Layer 5 of a small transformer language model trained on English Wikipedia (8 layers, counted from 0, width 128).
A neuron adds its activation times its output weights to the MLP's output. To switch it off is to set its activation to zero at one token and run the rest of the model.
A neuron's activation on a vector x is SiLU(gate . x) times (in . x), where the dot is the dot product.

Input weights of the MLP neurons that the questions are about. A number n stands for n times 0.0025.
n33 gate: -76 29 -12 -38 -34 -5 50 -30 -42 -9 -18 -56 -26 -27 10 -24 5 40 23 -34 12 34 6 7 -2 9 11 -48 17 -15 15 -24 63 -37 -14 55 -27 -14 25 -41 87 -11 35 -7 22 34 -27 3 -29 8 -34 47 -49 -70 -11 6 -19 -31 0 7 21 10 14 -17 59 12 -31 -39 6 -12 -7 18 -53 43 20 1 71 10 8 -6 20 -10 22 -6 42 38 25 -35 8 16 -9 -33 -9 12 -38 6 65 19 6 -13 8 -25 -24 28 39 31 54 8 38 20 23 -7 19 32 27 -60 17 -27 -5 -26 -40 -47 -6 48 -7 12 -34 32
n105 gate: 27 45 -21 -23 -26 10 -42 18 -40 18 -3 -36 16 -6 -5 -25 11 17 -21 -14 -38 -5 -15 56 16 14 -29 18 -19 -19 50 -59 -24 -58 43 -9 22 21 -5 -74 -34 -5 65 27 16 -16 -28 43 24 -19 5 73 34 58 -81 -10 6 -24 0 -9 -3 2 15 29 8 -16 -23 23 7 10 15 20 -85 10 2 21 -2 -40 52 66 -21 12 19 20 60 -2 6 39 28 -31 24 2 -4 48 -6 63 -27 2 -1 -17 17 27 38 -13 20 37 -16 -37 15 -38 -19 73 2 10 63 -16 -2 9 -39 69 0 2 13 -49 -1 -39 58 -52
n216 gate: -19 -10 -27 -18 -14 -43 32 -43 -7 10 61 -31 -29 -17 9 23 -18 4 71 -4 -37 27 24 -33 25 -32 -7 -17 -27 64 -34 22 -24 -16 -47 43 -3 -18 -29 23 -28 -43 50 -15 -11 -26 -2 -23 64 17 -64 11 37 12 -5 -8 -20 -9 14 41 -20 2 5 27 8 24 40 -7 8 31 28 10 37 26 -1 70 -11 -3 5 -6 -41 -19 -8 -14 -3 34 37 2 -37 0 -51 -25 11 2 -12 5 0 -10 -21 -29 2 -8 -24 1 -12 -5 13 8 -7 -35 -35 50 0 -2 -4 32 34 14 -19 -49 -7 46 -20 7 -28 45 -29 -17
n278 gate: -46 19 -20 7 -60 54 -11 -18 35 1 34 -44 32 14 12 24 5 -28 34 -3 -39 -3 12 18 -6 -23 -15 -19 -6 26 -37 -42 -13 -5 57 6 -46 -30 27 34 59 14 -21 49 -59 -10 -5 53 -9 15 7 -13 33 -60 -8 20 -81 36 -21 9 -42 -11 -6 62 -43 17 19 -12 -6 3 14 -25 7 49 -10 46 -49 -15 41 -39 46 -11 38 -20 -3 64 -21 14 -8 39 8 -39 -42 -8 -34 -28 -19 3 22 16 12 -41 13 -18 11 -31 -17 -1 -16 -9 -28 3 -16 27 -26 -15 -7 4 22 21 7 -11 -16 5 3 -31 6 7
n280 gate: -14 -68 0 10 -12 16 -38 -8 40 -29 2 -3 -20 -47 13 -22 -69 3 23 -4 3 -4 -41 -43 9 -22 4 11 15 -3 -22 -39 31 3 35 24 4 28 -6 -45 -41 -31 -5 10 17 31 -43 48 37 -7 -44 12 -13 37 16 -48 30 -26 -4 3 -11 17 -15 45 48 -2 49 -21 -6 78 -3 16 32 -37 43 -37 -8 43 -48 -5 4 31 39 18 45 -24 26 17 3 16 51 12 34 21 19 -8 30 11 -5 32 -37 -21 -33 -16 48 16 -6 -11 33 39 -40 -56 15 -14 -41 14 -22 69 -23 -4 -10 -11 20 -10 9 -14 31 8
n296 gate: -11 52 -10 -13 6 2 0 -33 -16 3 12 29 -9 15 8 -1 26 -26 19 15 16 -30 -12 -11 12 4 14 20 42 29 -50 31 -4 -4 24 38 -22 -49 -15 5 -36 -40 0 -16 -46 16 -24 24 -36 -3 -30 -2 43 13 49 -62 20 2 18 -23 -31 -19 -22 29 11 67 -15 26 25 39 -42 -18 -38 -25 -9 -13 23 -50 -16 -41 -19 50 67 15 -3 -5 31 7 -50 5 -37 -26 16 11 25 19 9 -12 -9 25 -25 0 49 5 7 11 -40 1 -26 -6 -10 9 -7 -9 24 6 -91 -1 6 -7 93 -15 10 -16 17 10 6 13
n313 gate: -11 8 -36 15 25 28 -28 18 27 12 23 -29 -16 -7 20 -21 31 9 -9 -7 5 17 -73 20 -22 -19 48 28 -43 -25 -68 -12 -22 15 31 32 4 21 -16 -10 -14 6 -41 -42 9 50 42 25 41 -29 39 29 11 4 0 -14 -14 -19 7 9 45 16 -53 -3 38 -24 14 -53 64 19 -26 -39 8 13 -29 8 50 7 59 -9 13 -17 7 -12 21 30 63 -5 -38 -50 -29 10 36 59 29 9 -44 43 -24 26 -66 -22 12 7 54 -5 60 -36 -16 -58 -50 8 -21 17 -6 42 -6 -3 55 7 -55 29 -55 21 10 -51 -21 9
n33 in: -1 25 -36 -18 62 17 10 2 -29 -23 7 16 -17 11 -16 -79 -15 -16 11 4 20 -33 -42 23 -3 -1 -8 6 45 7 17 -1 9 -3 21 -3 -7 -11 -32 31 -5 -28 -12 12 -28 17 -17 -6 -19 -1 -12 24 20 -15 -33 30 1 32 6 8 64 -34 6 42 -5 16 3 -14 3 33 -11 10 37 29 -27 -39 -10 17 37 -53 3 41 -28 -14 -36 -8 -37 33 1 89 14 -67 -45 50 0 -10 2 11 -32 -8 -16 36 -29 -7 -19 10 12 51 -25 51 20 40 -30 9 18 17 -25 -15 55 39 26 -48 6 32 7 17 -28 23
n105 in: 24 20 -15 -29 -25 -42 11 10 13 18 -16 -87 10 46 53 8 2 -62 18 -62 37 -13 36 67 45 -15 -47 4 10 -23 10 9 -21 -38 -16 -16 45 80 21 -68 -23 3 8 53 -52 -69 11 28 45 -5 -8 33 51 -10 -47 29 3 -35 39 -7 15 30 -40 -30 8 4 17 7 22 6 6 40 -18 6 -10 5 -12 0 -26 10 3 -13 32 45 51 31 28 21 33 -27 5 26 15 20 21 24 8 6 -56 -15 -23 -11 27 -18 25 -33 -40 -13 -18 0 4 -4 -16 10 39 10 -16 -38 -22 -13 23 -14 -61 -6 21 -4 10 -37
n216 in: 27 4 7 -32 -2 0 -25 -5 38 -17 -16 26 -15 -31 51 -23 34 33 -26 -1 5 46 54 22 -21 -35 -44 -38 42 18 8 -7 -24 -42 -42 15 13 -14 19 -4 35 1 7 27 -25 72 -5 -3 -63 43 -11 29 -57 -8 12 -29 -12 -16 8 -18 21 -19 30 -23 29 20 -61 -18 0 -27 14 23 -2 42 -39 4 -39 -46 6 -42 38 8 -50 -41 -5 21 -22 -10 -33 1 -30 29 22 18 39 -17 -4 54 10 -6 -8 48 38 32 30 -26 -3 13 9 -4 -61 -27 -27 9 37 -5 -55 18 17 68 13 7 -31 14 46 -2 20 30
n278 in: -17 -6 -53 -5 -5 -46 -1 -6 5 -39 -20 16 19 9 -2 1 -23 13 23 -18 -27 -36 -5 -39 -1 -5 -47 6 1 39 2 36 0 -32 29 -38 6 -33 -44 6 13 22 42 30 -17 -18 28 -4 60 -34 -11 -9 -32 9 8 10 -30 -50 37 22 -5 2 -53 24 38 -37 3 -39 -41 -67 -20 -9 -8 41 21 24 13 16 6 -3 14 18 0 27 9 -7 -31 -16 16 -2 -38 -2 35 1 11 31 -18 -9 2 16 24 -22 14 26 -7 45 -31 -9 -29 -30 -34 -37 9 29 -10 22 21 13 20 6 -17 -38 23 5 -15 -57 48 63
n280 in: -35 -2 -32 18 -3 -41 -3 -26 16 17 7 -21 16 -23 -2 12 29 -21 -20 -14 9 -20 25 -13 -38 46 7 18 20 13 27 -26 -3 20 3 -3 -51 46 40 -2 -16 15 4 -10 3 -17 29 -22 -32 -33 -25 4 20 50 80 -3 -10 49 2 -15 -2 -29 29 -6 21 -47 63 -51 12 34 21 -12 -41 -34 3 -32 -24 -22 -24 33 -36 -32 -4 21 7 -3 58 26 -58 28 35 -20 4 -34 1 21 -68 14 22 -8 -21 46 14 17 -30 23 10 33 -3 29 17 -81 -19 42 20 -57 0 55 2 -42 -3 27 -6 -10 9 -21 33 -52
n296 in: -4 -42 16 11 -24 9 22 -24 -34 -15 33 -9 20 -31 36 -2 -27 6 -18 -27 48 43 -51 -16 -26 84 50 49 44 -5 -9 -19 2 -6 15 25 -6 8 -11 -47 -13 -4 -16 19 -11 4 17 -1 15 21 47 -22 -17 6 37 -6 -15 37 42 -7 -10 31 -42 -21 -16 -8 48 61 -75 -3 -6 -23 -28 21 -54 29 11 10 -32 -62 -36 -2 25 -12 31 2 31 -6 -22 47 -4 -17 -42 -39 -13 28 -16 2 5 7 8 -6 3 6 -11 -29 43 -2 3 2 0 1 17 -24 23 -13 -5 0 17 11 -14 -3 -51 30 15 0 9 35
n313 in: 15 32 11 -17 -16 20 31 -3 15 0 18 22 15 10 31 -34 -30 6 -67 -48 -25 -18 35 17 24 -4 30 16 0 54 -6 -32 4 59 11 -32 14 -16 6 -28 22 -43 -10 2 1 -12 10 -10 -23 9 -24 -28 -78 24 -29 4 12 40 -14 51 17 -20 31 -51 -36 19 6 29 -58 -2 18 -6 10 -16 -1 -45 -21 11 -69 -15 9 14 96 16 -21 15 -72 30 19 -36 45 13 23 19 32 4 -7 -7 -39 -30 -11 -28 9 42 19 -38 4 55 -2 -19 46 3 -9 7 -33 -9 27 21 0 -2 8 -1 -38 3 16 30 13 -5

Output weights of the MLP neurons that the questions are about. A number n stands for n times 0.0024.
n33: -64 -7 22 13 -50 29 16 -18 -29 -17 -1 -20 -32 -31 47 48 -17 19 -29 -20 22 6 0 -57 12 -9 11 -13 11 -29 -18 -72 46 -48 -30 45 -19 47 5 3 14 13 56 -24 34 -48 -16 44 18 13 47 23 -27 -27 44 -35 35 -4 -22 26 11 85 24 21 4 -20 12 -18 -23 9 37 28 -7 -22 65 -5 50 -1 -56 22 -42 -11 33 -8 33 10 48 -17 -9 61 -19 15 -19 -38 -20 -4 8 -17 31 -30 41 -68 -47 12 27 45 -37 -62 -11 19 -24 -34 -2 35 8 -40 31 8 -38 -14 1 -38 -13 4 -15 31 32 -35
n105: 15 25 23 -39 -48 62 -84 1 7 28 44 33 82 -28 -15 11 3 6 22 -24 -16 -7 -17 -5 -7 0 -19 57 0 -29 -12 -37 8 5 40 -6 23 26 28 51 34 6 -2 34 -7 -52 -21 -13 0 3 68 -32 -13 31 -35 29 2 33 12 40 -28 17 -55 4 -22 48 -16 19 -32 7 0 -25 -52 13 38 17 -47 -36 -8 -15 -19 -24 14 15 37 -29 -27 36 11 2 -8 20 41 -5 -23 2 -76 -18 -37 -42 -11 -7 -6 37 0 33 -25 -35 -24 -35 -27 30 19 -53 81 1 -41 49 -69 -3 12 -8 -4 11 -6 -20 62 -55
n216: 36 11 2 10 -19 29 -48 23 22 3 -34 -66 -8 -23 0 14 15 -10 -25 31 11 26 25 35 39 -32 13 -3 5 28 -17 23 16 -4 0 -37 71 12 -18 -25 -23 14 -32 -25 -28 54 -34 64 -21 19 -12 -3 -15 -8 -6 -21 -3 17 -6 -13 -20 12 -6 -13 -35 -56 0 -23 24 -18 24 33 -11 -79 -13 13 -14 -2 26 12 24 -40 -14 -24 12 -52 17 -49 -20 -23 -30 46 -5 27 4 21 7 -50 -14 -16 -22 -62 -35 2 11 -33 59 71 -10 12 53 -13 1 17 17 36 50 -18 48 -33 43 -17 65 7 -18 41 5 -6
n278: -16 15 6 -6 -37 -41 -4 -32 -16 46 -2 36 -13 5 13 33 -25 8 -32 -40 -37 -3 11 33 -49 -34 8 14 36 -21 -1 1 -49 42 8 13 9 -4 48 17 29 52 63 43 0 5 43 -58 -74 23 -45 3 6 13 7 -2 -5 13 -50 -95 -16 -4 0 4 -16 15 22 50 5 21 0 4 -9 6 44 -36 0 -6 0 8 -3 49 -56 14 -5 27 21 -33 -4 -16 -2 18 16 20 2 -1 -29 -19 -76 -5 -40 -2 16 -4 22 15 -16 -23 31 13 -26 13 16 41 10 5 -67 17 9 30 1 -4 -35 27 73 31 -30 32
n280: 3 -89 -23 -20 25 -5 -10 58 -17 -2 -13 -4 3 -48 -66 37 44 39 12 -2 26 2 16 -4 1 70 -14 4 17 -19 -26 12 -44 1 -2 3 -3 36 51 73 4 39 -21 22 -21 11 -30 -14 -26 -9 -19 -12 -23 12 53 -20 -39 6 22 43 -3 -57 -2 60 -24 -59 -22 -41 24 9 22 -5 -3 19 31 10 -1 -36 42 31 -12 -51 -8 -8 7 8 15 36 3 0 -10 21 -19 41 -20 -25 -6 -45 29 10 -36 -7 -51 17 -30 34 -64 2 28 -19 -11 -54 -15 23 42 18 -55 70 -22 -29 -6 31 12 23 -25 36 -25 -43
n296: 11 6 13 8 -23 17 21 -9 45 -11 -31 2 11 38 -5 13 34 -12 10 28 45 31 -14 -7 -10 7 -45 29 37 3 59 32 20 -8 19 -21 22 3 60 64 -17 -17 -1 25 -50 -26 -30 6 -26 -40 -28 6 -45 10 -11 -32 20 -5 51 14 29 -12 -57 39 44 24 10 -36 32 32 15 -60 45 7 -7 -30 13 -24 6 13 -28 46 9 -40 -25 0 -2 -38 8 -91 18 -15 15 23 -15 7 18 -12 15 6 -8 10 -17 36 16 15 -77 -43 -26 -5 -14 2 -34 -13 -43 40 -67 -40 0 -10 22 42 -11 28 2 -10 4 10
n313: 21 25 -16 32 11 16 35 -35 37 15 65 46 -27 9 45 -11 -21 80 6 22 -27 2 0 -45 36 -13 14 -23 -15 63 -13 -12 -32 -2 -23 -2 -3 -15 26 -46 -13 20 78 -18 -17 -6 14 43 -13 -14 15 -28 -15 -25 5 -62 54 -1 -39 31 59 50 17 -23 -13 -5 8 35 -16 7 -38 41 40 26 -9 -48 12 -37 59 -1 -18 -25 6 25 26 56 46 6 -51 38 -26 -22 -34 -41 15 -20 40 -21 -58 -15 3 -25 -3 -65 22 -2 14 23 15 -10 5 -24 -28 12 -32 38 -28 -58 12 3 44 8 -22 -44 44 -25 -30 19

Each question names a token from some text and the token that comes next. It shows the vector x that enters the MLP there. A number n stands for n times 0.036.

Then comes g, the gradient of the next token's log-probability with respect to the MLP's output, scaled to length 1. A neuron's effect is roughly proportional to its activation times (output weights . g). A number n stands for n times 0.0041.

":", then " Tem"
x: -38 -12 16 -13 -9 -31 39 31 -22 -12 -1 -8 -7 -3 -24 11 2 2 -18 11 -38 2 6 -35 1 -8 16 21 -11 22 17 61 -5 -8 -2 -20 -10 -18 -30 69 9 8 3 9 -11 0 13 -19 -11 6 -37 13 18 35 -14 -4 -29 -9 7 -36 -11 -4 27 19 25 0 -2 17 22 24 -9 -10 17 -5 -11 13 -20 -5 -1 20 -32 13 -27 -7 17 3 35 -8 10 9 23 18 3 18 -37 -3 -18 8 18 -14 21 -48 -24 -21 -6 -16 7 27 0 2 16 -3 56 14 14 -17 -38 3 28 -10 21 32 -11 -19 -20 -2 -14 -45
g: -27 17 10 -10 -82 -14 -32 12 -8 19 -18 -12 -16 32 1 -31 7 19 15 -2 15 12 -15 -4 -6 12 9 -13 20 9 26 19 24 31 -4 3 13 -32 11 20 12 7 46 21 -25 -2 20 5 -6 -6 1 28 2 -7 -8 33 -13 0 -4 -1 12 3 -24 30 -27 25 -25 53 -39 13 -20 -5 10 6 -35 32 11 -43 3 -38 17 -2 14 -2 -14 3 -28 5 15 -10 30 -40 13 -20 -7 -21 2 -26 -30 -36 35 -8 18 19 29 -13 -18 -44 -15 15 -34 2 4 -30 -4 22 -7 -13 20 11 -22 7 -5 7 16 27 5 36
Which neuron, switched off, lowers the next token's probability most? n216

" th", then "orough"
x: -1 -24 5 -47 -20 1 -14 3 20 49 -4 -31 1 21 -27 -3 39 -34 5 17 25 -2 -26 5 -12 24 4 24 10 -39 -7 20 -9 11 16 -42 17 -27 8 22 6 34 -34 17 29 -31 -20 13 1 -5 -24 0 20 5 19 2 8 20 6 -5 -10 -25 -38 16 -13 9 -39 47 -39 39 2 -1 22 4 14 53 -21 -20 45 32 2 -31 -19 0 7 17 2 -41 0 43 40 34 -25 30 -5 -20 -2 -30 14 -35 3 -5 -11 10 -1 -46 3 -11 -5 5 13 -8 -5 15 11 -19 10 -55 6 -5 6 -5 -41 6 12 17 19 -48
g: 8 -5 -31 -13 15 21 21 36 12 3 1 27 9 -7 9 -12 21 16 22 -6 -15 -3 20 -35 5 14 3 20 -21 -38 -5 -26 -7 23 48 -10 3 -27 23 -12 -19 16 -26 -24 1 19 -24 11 -18 -32 -20 -9 16 29 -5 -13 4 1 39 -5 -1 39 7 -29 -1 -20 16 -29 -40 13 -46 -17 -33 19 -6 -5 -19 52 -19 16 7 0 1 21 -30 18 30 10 -43 19 -25 32 13 4 -12 -19 -30 -40 25 3 52 -2 2 10 -26 -6 5 3 -38 8 30 -15 -2 -22 13 23 -3 11 0 -42 -2 -11 12 18 47 7 7 -11
Which neuron, switched off, lowers the next token's probability most? n278

" West", then " Bank"
x: -39 0 9 -17 -53 2 -25 30 36 15 -11 -18 -34 -1 -18 -7 7 3 -40 -4 47 14 4 8 -9 21 0 61 1 -30 -24 10 3 -27 4 24 -46 -7 -16 41 14 28 2 -4 25 -10 -9 24 -18 5 23 18 -13 10 23 -22 22 2 17 11 -11 9 -34 -27 -18 -7 -39 5 3 20 -28 5 27 -53 -12 -33 -17 7 20 15 4 1 -33 -9 32 -21 35 44 -15 19 8 40 13 -5 -26 -29 -18 -30 20 -13 19 -43 12 -7 -21 9 -1 -32 10 15 18 25 39 -5 7 42 -12 13 -14 -29 44 -10 -2 15 10 22 -16 21
g: 3 -28 9 7 -31 -19 19 -2 4 51 -24 -2 16 -9 27 -3 24 20 12 5 -21 -6 13 -25 19 0 -8 -8 8 3 39 6 31 -41 39 1 24 -36 0 26 -14 9 -3 -30 -6 29 -25 -20 3 -19 -7 10 17 40 18 -4 16 -2 22 -16 28 3 -14 4 18 29 -4 30 -4 -12 -63 31 8 -8 -28 36 -25 18 4 51 5 15 9 2 14 3 -6 20 -10 -24 4 -16 32 -52 0 -16 -35 4 -21 -9 23 10 -14 9 -1 17 -14 -27 -34 -12 -40 7 -13 2 -20 -14 17 -5 -51 38 -2 12 -10 -6 -1 7 -40 -23
Which neuron, switched off, raises the next token's probability most? n216

" of", then " Ba"
x: -3 42 -14 6 -14 -6 -4 29 1 6 57 -11 4 55 1 20 -14 9 -20 1 -17 -8 23 -7 -15 -8 -14 0 12 -8 -10 30 19 -21 2 -14 22 -27 -16 43 18 -6 16 33 29 26 2 21 -17 18 -13 13 6 5 16 12 -21 -23 -10 -8 -27 14 -20 -42 -18 12 -13 3 25 16 0 1 -11 14 -19 -11 21 0 -37 8 2 13 -21 0 11 -34 -7 23 -6 41 34 -15 -17 -5 15 1 -55 -17 -30 12 75 -48 17 27 -13 -16 -2 3 -33 -6 16 -11 -3 9 -8 35 -47 -19 26 -44 15 -9 -22 -51 2 -5 20 5
g: 4 -49 33 -20 1 3 45 -1 -14 -3 -50 20 -8 6 3 22 -2 -7 21 10 8 35 -30 -25 -2 -25 -31 -3 20 -10 -4 -18 24 -24 36 23 38 -24 19 10 -24 3 64 11 -27 -13 33 -41 12 2 0 -6 15 25 2 -10 1 -35 -15 -6 7 -22 -28 3 19 -4 -2 26 -28 -6 -20 -10 -6 -1 -8 6 -2 10 -17 11 14 -18 8 1 -38 6 1 -12 19 -14 -4 -34 22 26 25 12 34 -30 -3 -36 9 13 -5 19 1 11 -14 -12 14 -35 -31 34 9 -5 49 2 -2 -25 -43 0 -9 18 -9 19 45 -1 -16 35
Which neuron, switched off, lowers the next token's probability most? n278

" on", then " 25"
x: -33 2 -8 14 -29 -15 -16 0 14 15 8 -3 -20 37 -3 2 -3 35 -33 -11 -16 -6 -54 -14 -12 -29 23 51 -7 -13 21 49 13 16 -13 -22 3 11 -24 41 4 21 -10 3 22 -24 -21 -16 -32 16 -29 23 30 3 -5 -4 -1 -34 0 -29 -25 -28 6 3 -15 -6 -22 20 9 11 9 -45 -13 -3 17 -4 14 28 26 3 26 30 -2 11 22 -24 41 30 17 16 50 8 -14 8 -27 19 -36 7 53 7 28 -47 11 16 -50 -6 -31 26 5 18 9 -11 -6 2 -39 2 -11 -24 14 -37 1 9 -13 2 -5 32 -2 4
g: -14 -18 5 -18 8 -12 34 10 12 2 2 1 13 0 10 -23 -5 -16 14 7 -17 -3 -33 -17 10 -5 14 -7 22 -2 23 -30 -11 -11 0 -49 -6 35 -14 5 -14 1 -19 7 15 13 22 -20 -18 -30 -52 -28 -5 -34 -39 9 36 -16 -18 -19 23 -17 19 -2 45 10 -11 -20 44 35 13 -21 36 -10 -30 -17 21 -2 12 33 -27 -45 -2 -5 -5 3 1 -9 6 -35 -13 -23 -7 1 23 38 13 34 -1 -30 -10 18 -13 23 -12 18 36 -12 38 -32 58 38 -15 -2 -12 8 -17 18 9 7 -26 -5 26 10 42 16 17 -5
Which neuron, switched off, raises the next token's probability most? n105

" June", then " 2008"
x: -46 3 17 0 -26 8 -51 22 -26 -31 0 -5 9 -22 -10 22 -19 0 -6 4 21 8 17 -45 7 6 17 6 33 -18 -9 16 52 27 12 -21 -15 14 -26 32 4 -10 -55 32 34 -2 10 -9 -37 16 14 -23 -2 -13 22 -8 36 -31 -4 -29 11 -16 14 -35 -23 7 -17 8 0 36 -33 -8 12 4 -14 -4 -30 -5 42 34 22 -20 5 -6 -4 -25 30 9 9 -32 32 9 -11 -1 14 5 58 -49 25 13 -6 -40 -2 33 -13 -13 -12 -12 25 1 18 -32 -31 28 41 9 -20 24 17 -35 16 21 -6 -8 12 16 -17 -3
g: 13 -13 33 -51 49 14 36 -1 15 11 9 24 -1 -14 22 -10 -14 28 3 25 17 -17 35 -17 -6 0 14 8 -19 -45 24 7 -8 34 -15 4 -20 -4 -13 14 -3 -46 12 18 19 -20 -9 -21 12 -7 3 23 25 -19 5 18 57 19 -25 -3 -1 -22 -33 19 -15 -11 12 25 -27 -1 -16 -18 -15 -16 -58 2 13 -18 -9 -6 7 33 28 -9 -39 15 -18 -12 22 -10 -31 2 -24 -22 -28 -24 1 23 45 18 -6 11 -14 0 -29 3 16 -19 4 -42 2 -27 30 -1 43 13 12 -20 12 -9 2 6 -15 19 -20 18 21 -25
Which neuron, switched off, raises the next token's probability most? n278

" Al", then "iy"
x: -14 19 12 6 -13 -72 -28 9 -8 -3 15 1 -16 15 -45 10 14 -8 -27 -47 -8 -15 2 8 29 -34 -11 27 23 -21 18 0 1 -40 7 25 -3 -23 -22 43 22 -10 -3 16 35 2 -3 2 8 33 -25 35 -10 18 -3 52 5 0 8 9 -33 -30 -45 -51 -9 -11 -15 31 5 11 14 24 31 -21 3 -14 17 -41 9 17 4 21 -10 4 33 -18 -3 38 31 0 37 19 7 -30 -14 -3 -28 -46 -13 -31 47 5 -10 42 5 -17 1 -28 22 -8 7 0 -1 -19 10 24 -2 -16 -20 -22 25 16 6 17 11 5 -4 11
g: 21 2 21 -26 -17 21 -35 11 -2 -10 9 -29 32 3 3 40 15 27 -45 -15 2 -29 14 -32 20 -14 1 29 17 -7 28 -19 -48 5 35 23 32 33 18 -2 4 -6 -15 -2 -41 8 -11 -35 27 -1 7 -1 2 -12 41 -14 4 -18 13 46 0 14 -12 -9 -23 9 11 -22 -10 29 3 -16 8 11 24 16 -6 -27 0 12 -38 -25 6 3 17 -32 32 -5 0 -23 -16 -25 -9 -8 50 44 -29 7 20 -37 5 -18 -17 -58 -3 -14 -14 -3 19 13 -2 0 22 -3 -5 38 2 6 9 3 19 -22 16 18 -36 -28 2 -19
Which neuron, switched off, lowers the next token's probability most? n105

"hold", then "s"
x: -29 -31 31 -9 -5 12 5 32 -43 -3 -11 34 -17 34 26 0 19 -56 -20 -14 0 -31 -13 2 -22 -5 32 -38 12 -20 13 12 18 -21 -1 26 -13 -8 31 -10 10 -5 -31 -7 35 -12 -21 -18 -17 5 -15 -13 22 23 22 -39 31 -13 -28 -13 -51 -19 15 -43 -1 -31 21 35 -8 19 4 6 37 28 -4 -13 -26 33 29 10 46 4 4 -35 0 -2 -13 -20 -3 9 2 15 -21 60 -14 -28 11 34 -4 10 45 -5 23 -26 26 5 -12 -24 -12 19 28 -4 -14 12 -12 -8 -37 39 13 -15 -1 8 -23 18 -15 1 26 15
g: 60 15 8 -15 -45 -45 -10 -19 -15 39 -9 25 -2 -15 20 -44 0 -19 -8 6 0 61 -12 7 -22 -4 -17 -12 -8 -7 24 6 9 2 -18 7 -8 -17 11 1 7 -17 -5 2 11 1 -6 -1 -3 -2 -12 -44 1 -4 -28 1 2 56 -2 17 13 21 -7 6 -7 12 5 9 -15 -11 -18 27 5 -14 -9 5 45 -42 -21 -3 -15 9 8 28 21 5 43 -8 20 -7 21 -5 19 1 -21 -48 36 50 15 -26 31 16 42 -7 -6 4 -39 -34 -24 -33 -27 6 25 -22 -16 1 13 -18 -10 -3 -3 27 11 -16 12 -15 -4 34
Which neuron, switched off, lowers the next token's probability most? n216

" |", then " 18"
x: -29 -11 17 -14 22 13 39 -20 8 -30 26 -30 -3 15 -31 22 11 -4 -29 -9 -6 34 9 -19 -9 -22 25 30 -8 -19 -3 16 35 10 -10 -4 -18 -22 -32 77 -22 29 -16 -1 -23 11 0 -7 -13 3 -8 41 20 14 -27 -27 2 -22 -22 -32 -20 -3 3 8 19 7 -9 19 5 21 16 9 14 3 -30 7 22 1 19 5 3 14 -27 -4 23 21 -3 6 8 -1 21 11 12 -1 -13 6 2 1 -16 0 -18 -26 12 -2 -16 -5 16 -15 -10 -16 11 -20 0 -17 8 14 -63 6 20 34 -16 40 -3 -10 4 34 -18 -17
g: -22 8 5 -1 -18 -10 -16 67 -43 -18 -25 -3 -25 30 25 2 -11 29 10 24 7 0 -35 2 33 38 33 19 31 8 26 12 12 31 -24 -40 6 24 -7 -4 15 34 7 -24 4 13 -5 27 -58 -7 -53 -16 8 -26 -24 14 14 15 12 -6 25 5 1 -20 -21 -2 -23 -7 -1 30 -25 6 0 4 -23 -23 -17 -20 -2 23 -25 -38 -25 6 -34 11 6 -9 14 -9 24 -4 5 -9 -14 15 18 -17 -5 -5 38 -15 18 14 -25 -1 -20 -6 1 -4 33 0 -31 17 -34 12 -5 27 -4 -15 -28 20 -14 36 23 37 -7 -2
Which neuron, switched off, raises the next token's probability most? n313

"L", then "O"
x: -16 -4 6 -2 -1 -29 -25 21 5 -22 -9 5 11 1 -7 30 -11 29 3 0 31 4 7 8 24 -25 -23 -4 -1 -28 -1 32 -13 10 19 5 -30 -20 2 65 41 7 -12 24 17 -75 -8 21 -3 -11 -10 -12 -3 23 36 -19 15 -5 22 11 -10 -29 34 34 -7 10 -29 -12 21 14 -9 19 29 -35 -21 0 -41 0 6 4 0 -55 4 -27 -16 38 -19 28 -27 -33 12 24 55 -5 -15 0 -50 -10 3 3 5 -6 -20 6 -15 5 -9 -46 -47 -33 -8 16 12 4 4 9 -17 -2 17 -14 31 15 20 8 3 24 40 -17
g: -7 24 -6 -37 34 -18 -33 39 3 -3 -9 32 28 8 -27 -21 2 21 -9 1 19 38 4 -1 5 9 9 19 -26 -14 0 -8 5 16 15 -39 30 -46 -7 -5 -9 2 44 -3 -3 4 10 39 8 4 -14 -34 -8 -3 -40 -2 -15 16 23 9 28 0 -23 5 -14 12 11 -13 -3 18 -26 0 -12 -17 -42 38 1 -12 -14 10 15 -1 28 20 48 13 0 -1 -6 -25 -16 -1 11 0 10 -29 -3 42 43 -11 44 8 -29 -14 25 -33 6 -22 -8 -6 -8 4 4 -48 -12 42 -18 -10 -31 12 10 -6 15 26 -1 -57 -14 -32
Which neuron, switched off, raises the next token's probability most? n296

" video", then " report"
x: -33 11 9 16 -39 5 -32 -8 11 18 -14 8 -20 8 -15 5 23 -20 -12 -63 15 -15 24 9 -24 -4 -27 22 6 -1 -3 9 47 11 32 5 25 10 -35 56 -28 -7 5 25 17 -21 -9 0 -33 0 25 26 10 20 2 -34 13 -28 35 28 14 -14 -20 -15 -9 35 -31 3 -30 41 16 -5 35 35 8 5 -31 33 -8 -1 7 -10 17 -22 0 -5 14 24 6 3 10 35 -31 -8 -4 -8 -3 5 5 9 1 -25 2 -11 -15 -29 -1 14 34 -4 13 -18 18 51 -14 18 -17 -30 -11 -37 -16 10 -39 9 -35 4 28 -19
g: -41 -31 16 10 -24 -4 0 6 9 25 -6 -10 5 6 26 4 37 49 32 10 -29 -35 -19 1 10 33 18 37 16 -51 19 23 32 0 -37 -8 -21 -29 17 18 14 10 13 -47 17 42 5 25 -22 4 -20 -11 24 -20 -13 3 -53 -17 12 -21 -4 8 12 0 -30 2 16 32 9 -4 -25 -15 -33 -29 7 48 31 5 -9 -8 -1 -11 7 21 -45 21 25 2 29 -38 -13 -20 6 -35 -15 -10 -17 22 -2 13 -5 12 33 17 -7 -1 9 15 18 -6 -14 -11 11 28 -7 -4 -13 -35 17 -19 9 -18 -11 -30 2 -6 0 6
Which neuron, switched off, lowers the next token's probability most? n105